Layer 3 of a small transformer language model trained on English Wikipedia (16 layers, counted from 0, width 64).
A neuron's activation on a vector x is GELU(weights . x), where the dot is the dot product.

Input weights of the MLP neurons that the questions are about. A number n stands for (n - 500) times 0.0036.
n4: 638 236 457 570 431 308 552 641 400 584 595 554 388 337 334 522 546 360 536 435 492 398 397 685 477 454 601 619 775 502 292 455 333 546 641 377 323 413 241 436 734 416 733 465 442 682 411 523 593 110 425 854 313 595 537 361 517 385 467 510 621 374 591 428
n8: 479 556 371 506 303 519 739 638 487 691 559 521 531 469 566 698 597 391 611 584 509 460 661 482 701 476 365 409 439 373 307 451 217 512 635 547 352 467 490 493 191 541 549 593 531 694 298 633 569 352 505 639 479 456 476 312 724 521 594 601 565 440 506 390
n53: 443 681 560 693 413 374 399 382 552 131 455 383 382 737 737 478 622 159 401 632 677 384 606 300 544 577 352 517 360 477 508 445 670 442 508 477 581 290 597 26 551 406 298 406 709 344 151 452 499 615 549 570 335 438 772 422 307 464 491 665 439 392 361 678
n61: 469 666 542 581 433 500 471 372 602 723 179 468 659 491 532 463 901 561 625 454 465 474 480 536 422 397 379 504 559 464 356 423 372 520 560 423 642 267 360 563 625 515 667 537 428 531 732 479 542 533 905 598 448 232 319 639 406 509 446 553 629 604 449 583
n80: 497 59 578 251 277 501 626 537 285 642 658 538 457 429 589 514 627 619 634 488 451 482 647 639 565 383 628 607 368 631 293 480 349 378 484 674 361 513 544 489 459 395 315 579 280 541 379 520 521 533 371 806 646 63 364 605 557 483 356 495 570 579 627 678
n84: 640 318 466 508 557 513 385 664 514 519 572 627 591 598 836 347 612 611 172 464 531 380 587 380 427 304 561 406 425 310 419 467 647 438 444 382 481 451 435 473 462 467 521 455 419 616 515 362 72 458 599 524 393 587 427 689 482 292 478 638 723 353 518 129
n86: 444 363 507 380 274 670 583 618 686 585 422 464 470 630 598 744 354 547 740 600 405 528 543 324 580 552 471 622 508 495 356 664 445 397 783 473 403 333 443 487 407 517 280 496 514 559 352 624 750 400 440 618 342 255 632 381 759 381 579 526 727 563 259 436
n93: 386 610 493 547 366 464 368 542 315 458 292 370 695 468 554 452 620 690 628 624 499 551 579 276 866 572 665 705 323 504 424 442 338 379 393 685 597 618 510 609 579 457 653 685 623 498 626 381 250 610 273 523 705 348 455 604 520 456 396 304 433 480 466 347
n121: 389 113 544 435 556 343 365 396 501 600 538 486 583 655 566 405 650 497 268 438 603 427 722 362 636 539 406 549 586 581 543 456 682 675 233 375 376 434 717 738 503 341 467 508 720 447 402 494 708 488 686 421 575 531 539 376 497 243 474 512 566 708 536 504
n137: 392 658 424 420 716 464 402 385 577 267 580 239 384 714 546 475 315 706 533 483 867 667 672 208 403 570 527 407 531 698 609 679 591 270 340 698 592 404 389 506 637 481 273 449 418 668 383 508 522 652 540 425 427 447 585 538 429 519 525 459 380 606 277 390
n155: 298 320 544 529 343 799 529 535 666 591 542 255 618 405 499 592 664 530 518 531 440 669 301 546 793 374 661 566 500 594 415 516 513 252 350 497 406 475 609 336 418 544 588 296 609 662 386 566 430 448 376 480 498 108 325 618 611 780 512 659 799 506 661 372
n162: 537 581 642 722 707 694 554 485 504 477 390 349 646 463 498 841 499 521 598 899 582 605 261 471 584 597 633 181 648 697 507 479 438 612 510 521 507 404 425 333 588 373 465 621 389 399 495 374 243 414 469 570 551 591 458 302 647 257 388 641 374 469 642 601
n164: 348 382 292 551 506 357 527 590 442 625 525 86 726 636 313 409 393 371 554 588 569 527 523 486 497 906 423 448 532 759 490 360 441 314 572 506 503 423 228 724 363 553 589 716 571 441 721 544 404 669 407 493 538 440 328 372 573 504 473 512 228 500 369 437
n171: 499 567 736 569 343 466 523 371 474 284 402 495 537 728 756 344 598 644 478 864 748 274 355 476 511 772 362 561 473 481 681 394 585 586 578 689 840 569 493 532 506 331 531 155 764 417 623 627 557 451 491 373 385 528 384 522 399 399 493 817 340 298 552 891
n179: 382 368 599 448 627 431 526 467 409 850 452 616 867 345 623 411 386 513 391 343 536 480 669 276 484 566 141 200 473 695 402 212 367 555 408 404 597 293 538 537 570 586 545 484 470 680 463 736 302 575 422 553 543 487 395 630 415 681 483 303 494 455 457 415
n183: 419 811 590 451 372 396 510 454 434 658 512 522 625 642 470 463 670 544 414 362 404 405 501 430 564 363 556 567 429 632 389 635 395 456 520 529 645 353 598 634 433 580 497 555 516 516 415 316 417 536 456 513 589 382 535 556 315 604 463 285 733 711 471 397
n193: 480 321 555 445 656 434 551 468 612 578 525 459 729 493 553 334 543 537 483 384 459 471 716 499 591 449 410 661 189 464 591 567 520 520 381 440 477 420 472 395 518 569 538 406 506 337 390 327 441 682 564 591 510 311 654 445 524 399 485 665 428 561 614 586
n226: 626 615 489 720 467 514 527 666 519 577 502 578 468 327 559 497 794 402 463 495 367 411 235 591 461 413 518 559 397 524 486 522 574 400 424 656 414 478 578 534 603 572 761 484 594 564 616 242 480 526 541 513 504 292 411 480 396 671 257 373 678 379 332 626
n231: 237 780 687 522 530 620 355 506 563 555 449 522 550 740 405 595 452 526 503 582 592 488 409 560 588 595 377 381 739 546 616 416 538 539 364 670 647 617 544 619 501 406 527 396 463 318 442 466 548 629 615 451 507 186 405 768 456 562 355 428 409 424 529 417
n242: 418 807 306 551 377 535 580 605 455 445 459 550 442 509 582 500 468 743 355 343 340 622 354 272 375 560 537 588 334 475 481 641 583 469 619 750 452 683 561 298 560 457 286 386 415 346 104 605 199 789 485 497 728 562 459 515 513 542 668 468 470 513 351 518

Each question shows a token from some text and the vector x that enters the MLP there. A number n stands for (n - 500) times 0.0066.

" ": 557 678 477 390 528 426 418 320 660 628 422 751 480 366 229 462 476 459 658 363 449 628 601 501 296 282 773 468 500 333 618 411 611 448 504 497 482 384 574 580 446 522 468 564 612 420 550 299 640 514 441 521 369 659 421 690 592 578 562 657 439 372 546 610
Which neuron fires most, and how strongly? n61, at about 1.8

" Pakistan": 430 744 531 385 592 414 498 459 624 602 492 686 512 293 258 525 454 428 586 459 344 628 525 496 495 416 500 458 360 449 606 299 557 577 378 434 410 391 511 675 465 501 200 708 593 508 588 520 544 551 134 520 458 654 551 685 626 653 585 574 402 405 640 482
Which neuron lights up most? n179

"-": 598 627 491 415 563 396 233 399 543 654 470 763 403 428 318 511 429 437 671 454 378 611 556 579 312 417 675 667 499 429 583 373 587 476 574 542 399 391 517 607 476 546 334 696 521 518 389 328 640 490 330 484 401 702 384 671 681 453 519 686 523 243 625 544
Which neuron fires most, and how strongly? n4, at about 3

".": 621 787 517 475 587 464 435 377 619 563 397 708 455 502 215 398 462 431 581 420 398 618 585 412 383 427 733 559 524 429 616 385 581 554 497 532 460 525 581 652 407 658 271 538 585 442 536 290 544 494 317 451 374 609 436 632 637 545 494 559 444 224 631 599
Which neuron lights up most? n231

"History": 545 813 424 508 556 496 533 388 554 613 457 651 454 407 265 441 481 476 531 438 440 665 621 647 406 313 554 537 282 342 644 354 536 561 531 582 378 339 478 665 360 534 187 616 632 535 504 433 737 510 299 446 490 567 450 517 629 581 496 570 498 412 689 463
Which neuron lights up most? n8

"\n": 514 715 515 499 592 456 308 343 563 593 457 738 475 493 263 534 505 371 713 394 380 653 522 575 340 437 637 475 510 326 607 424 499 534 485 537 522 411 465 584 447 619 216 591 615 449 450 386 666 611 349 447 466 760 317 597 521 583 476 603 440 361 608 541
Which neuron lights up most? n231

"Original": 610 751 432 293 504 448 412 403 479 549 474 581 494 375 349 440 511 510 692 435 495 646 637 640 479 380 625 504 360 381 625 409 552 480 529 538 332 374 541 545 387 541 112 708 601 513 549 430 698 481 249 538 454 576 478 619 500 441 571 649 506 367 719 550
Which neuron lights up most? n80

" to": 535 731 498 410 529 506 323 296 606 546 480 569 452 436 418 510 467 387 608 483 458 496 536 484 474 384 786 628 427 413 495 457 628 431 331 411 442 353 525 565 382 652 374 678 792 521 403 397 588 587 294 520 415 520 299 682 597 533 474 748 528 420 608 600
The three highest activations, in order: n155, n53, n183

" annual": 591 794 519 249 580 485 442 348 524 640 495 651 348 378 318 516 478 419 632 465 516 646 595 566 541 342 630 526 362 321 671 287 598 421 416 470 365 517 605 536 422 508 171 658 674 516 594 529 644 505 218 528 502 643 427 621 462 454 452 660 480 457 596 494
Which neuron fires most, and how strongly? n80, at about 0.19

",": 552 791 470 391 474 438 361 379 606 534 473 694 409 427 246 477 390 453 604 480 346 526 496 479 411 429 789 545 419 477 751 394 604 527 527 427 454 385 542 587 505 603 275 569 623 517 534 308 616 534 360 495 485 752 315 555 609 554 465 606 508 401 713 569
Which neuron lights up most? n183

" definition": 555 793 448 394 567 463 449 239 580 571 497 639 474 391 211 464 460 421 574 404 423 783 630 592 400 379 605 518 298 371 587 397 585 520 453 487 490 429 548 601 470 597 185 630 537 601 528 367 670 576 255 485 480 726 497 527 581 509 445 653 501 381 548 571
Which neuron fires most, and how strongly? n137, at about 0.44

" Ahmad": 500 717 409 417 574 453 410 452 537 566 439 723 519 322 346 579 412 508 571 538 380 532 567 495 459 447 565 433 456 425 536 324 512 595 311 452 385 399 501 660 516 513 143 708 608 455 565 343 568 507 212 390 504 644 545 717 678 612 591 671 437 387 607 686
Which neuron fires most, and how strongly? n162, at about 1

" the": 591 740 492 402 538 445 343 421 574 540 472 691 457 559 272 458 499 339 666 452 464 607 561 490 398 469 653 572 347 355 636 367 591 514 420 525 426 387 563 560 465 491 125 592 675 537 595 442 572 498 405 470 507 664 333 587 598 507 539 852 499 390 506 539
Which neuron fires most, and how strongly? n53, at about 1.6

" de": 464 727 375 403 517 451 280 379 623 560 358 597 353 444 340 515 449 467 563 407 531 676 451 612 436 425 772 501 488 301 566 346 527 569 398 411 531 400 540 497 404 604 304 716 724 531 592 344 581 480 425 423 464 716 451 733 556 471 603 730 515 368 541 629
Which neuron lights up most? n61

" by": 560 745 481 383 596 426 399 319 617 568 445 563 406 319 375 533 466 361 547 493 459 588 624 478 459 521 679 580 487 323 634 445 635 483 382 528 526 353 485 461 475 561 318 672 747 510 455 376 551 522 290 563 362 649 281 563 652 557 519 678 492 395 645 638
Which neuron lights up most? n53

" in": 587 751 400 358 566 431 459 378 574 609 488 616 318 505 368 491 363 396 651 421 468 605 527 497 441 422 903 540 387 265 595 379 565 428 480 522 548 441 547 570 383 552 237 644 650 493 471 442 624 549 392 491 476 598 365 723 556 497 540 578 485 438 655 570
The three highest activations, in order: n242, n137, n183

"1": 584 733 453 387 613 457 237 442 636 599 451 642 428 424 265 551 420 369 551 418 349 626 534 501 383 320 684 691 389 361 607 339 559 459 524 441 520 424 628 561 446 592 430 525 567 444 649 358 658 582 403 320 370 661 416 681 704 630 470 651 394 411 620 618
Which neuron lights up most? n226

" on": 592 753 419 324 562 441 315 455 602 600 466 657 435 513 498 491 441 392 614 473 475 579 563 486 419 545 785 523 397 332 565 373 591 503 446 394 652 463 482 564 371 579 169 767 561 497 585 430 620 463 351 464 345 695 354 663 675 405 444 648 479 377 605 566
Which neuron fires most, and how strongly? n84, at about 1

" Shah": 491 691 445 375 527 409 436 421 560 524 421 742 508 423 306 559 410 523 518 470 377 581 600 516 500 474 531 430 433 474 530 397 519 594 347 461 385 396 531 730 528 528 134 680 606 459 597 365 487 510 223 333 432 649 544 765 645 624 545 711 508 372 586 690
Which neuron lights up most? n179

"ploy": 585 695 406 419 485 427 471 285 599 625 437 611 519 320 312 406 483 490 561 489 531 766 563 499 445 447 636 577 411 420 565 363 645 434 383 404 496 463 591 615 413 504 204 663 576 551 571 429 626 494 110 496 595 631 413 747 540 583 524 713 417 402 580 538
Which neuron lights up most? n93

"2": 592 661 458 423 635 441 297 425 573 728 424 649 399 368 279 477 386 377 643 434 386 604 541 508 460 359 685 650 395 429 557 345 607 488 501 478 526 360 612 564 377 605 369 505 568 450 586 335 748 585 417 341 370 687 422 623 634 554 493 668 423 441 604 652
Which neuron lights up most? n193

" Grand": 548 791 444 479 464 456 298 476 601 587 468 693 441 434 299 494 518 468 518 402 513 659 543 668 446 288 610 499 361 405 636 395 510 583 376 526 370 440 567 597 487 440 183 665 638 499 661 304 636 420 276 422 416 590 464 699 581 533 530 704 570 358 600 520
Which neuron lights up most? n226

"or": 578 754 390 379 579 423 318 292 528 623 405 626 434 248 323 456 496 424 593 547 454 567 594 542 341 484 526 582 536 368 637 351 625 559 450 422 435 376 555 554 563 583 148 542 688 594 588 338 593 523 362 438 484 683 536 741 563 488 502 679 417 436 511 649
Which neuron lights up most? n53

" has": 471 729 524 334 545 482 318 346 637 525 432 593 415 430 257 508 445 421 622 497 342 684 588 497 399 408 661 568 445 269 519 451 687 479 384 477 531 554 548 624 469 535 157 668 638 505 503 589 690 609 265 415 398 729 388 518 629 423 521 571 512 359 627 572
The three highest activations, in order: n242, n137, n86

"partial": 540 782 437 303 543 472 359 398 480 591 470 606 366 383 272 505 522 472 682 507 490 735 642 586 528 396 645 518 354 274 667 288 559 459 429 456 423 474 558 561 474 594 119 663 582 480 580 500 613 536 190 463 485 755 521 620 522 468 485 624 493 383 528 579
Which neuron lights up most? n93

" and": 616 804 545 381 507 512 381 399 594 594 520 641 400 403 291 473 500 515 521 511 442 548 495 455 438 390 728 553 482 293 598 435 571 450 447 396 391 443 552 572 440 624 274 583 606 524 490 317 614 523 322 418 404 823 245 651 597 466 538 751 502 391 632 577
Which neuron lights up most? n84

"7": 584 608 414 478 575 532 404 384 621 572 540 662 441 326 402 444 414 381 514 321 396 665 609 521 394 312 677 514 375 323 566 401 698 598 459 505 486 427 526 655 533 566 331 615 583 402 574 437 598 591 432 282 449 711 418 795 677 516 418 652 409 426 610 460
Which neuron fires most, and how strongly? n84, at about 1.9

" squadron": 498 870 466 372 602 432 441 337 557 559 404 674 485 450 273 483 450 473 456 483 508 762 522 550 440 357 592 496 372 355 617 384 521 491 524 378 543 388 566 669 391 492 192 712 597 493 487 424 616 537 118 465 421 738 531 610 561 543 542 648 563 406 582 582
Which neuron lights up most? n183

"i": 472 670 427 396 610 424 437 389 508 541 556 692 450 332 213 582 489 410 611 534 363 688 567 591 348 404 630 513 502 339 583 424 576 592 486 334 440 443 516 547 488 624 164 603 622 523 660 395 474 517 392 367 381 704 465 775 688 446 509 597 369 365 534 669
Which neuron fires most, and how strongly? n162, at about 0.11

" J": 491 703 417 404 635 392 289 395 647 485 468 797 406 441 383 598 486 414 550 469 373 624 565 547 467 405 597 452 379 471 563 446 672 552 496 493 420 360 474 569 459 466 271 640 643 475 604 309 639 506 305 309 316 561 433 711 601 570 646 601 516 431 596 629
Which neuron lights up most? n53

"5": 688 706 427 374 539 483 446 468 664 666 490 620 372 291 309 499 472 358 531 427 356 558 559 515 414 376 639 585 389 322 625 403 652 582 514 491 480 353 571 721 464 602 336 589 587 472 546 419 601 543 397 313 445 721 381 748 625 519 448 631 319 417 534 564
Which neuron fires most, and how strongly? n226, at about 0.43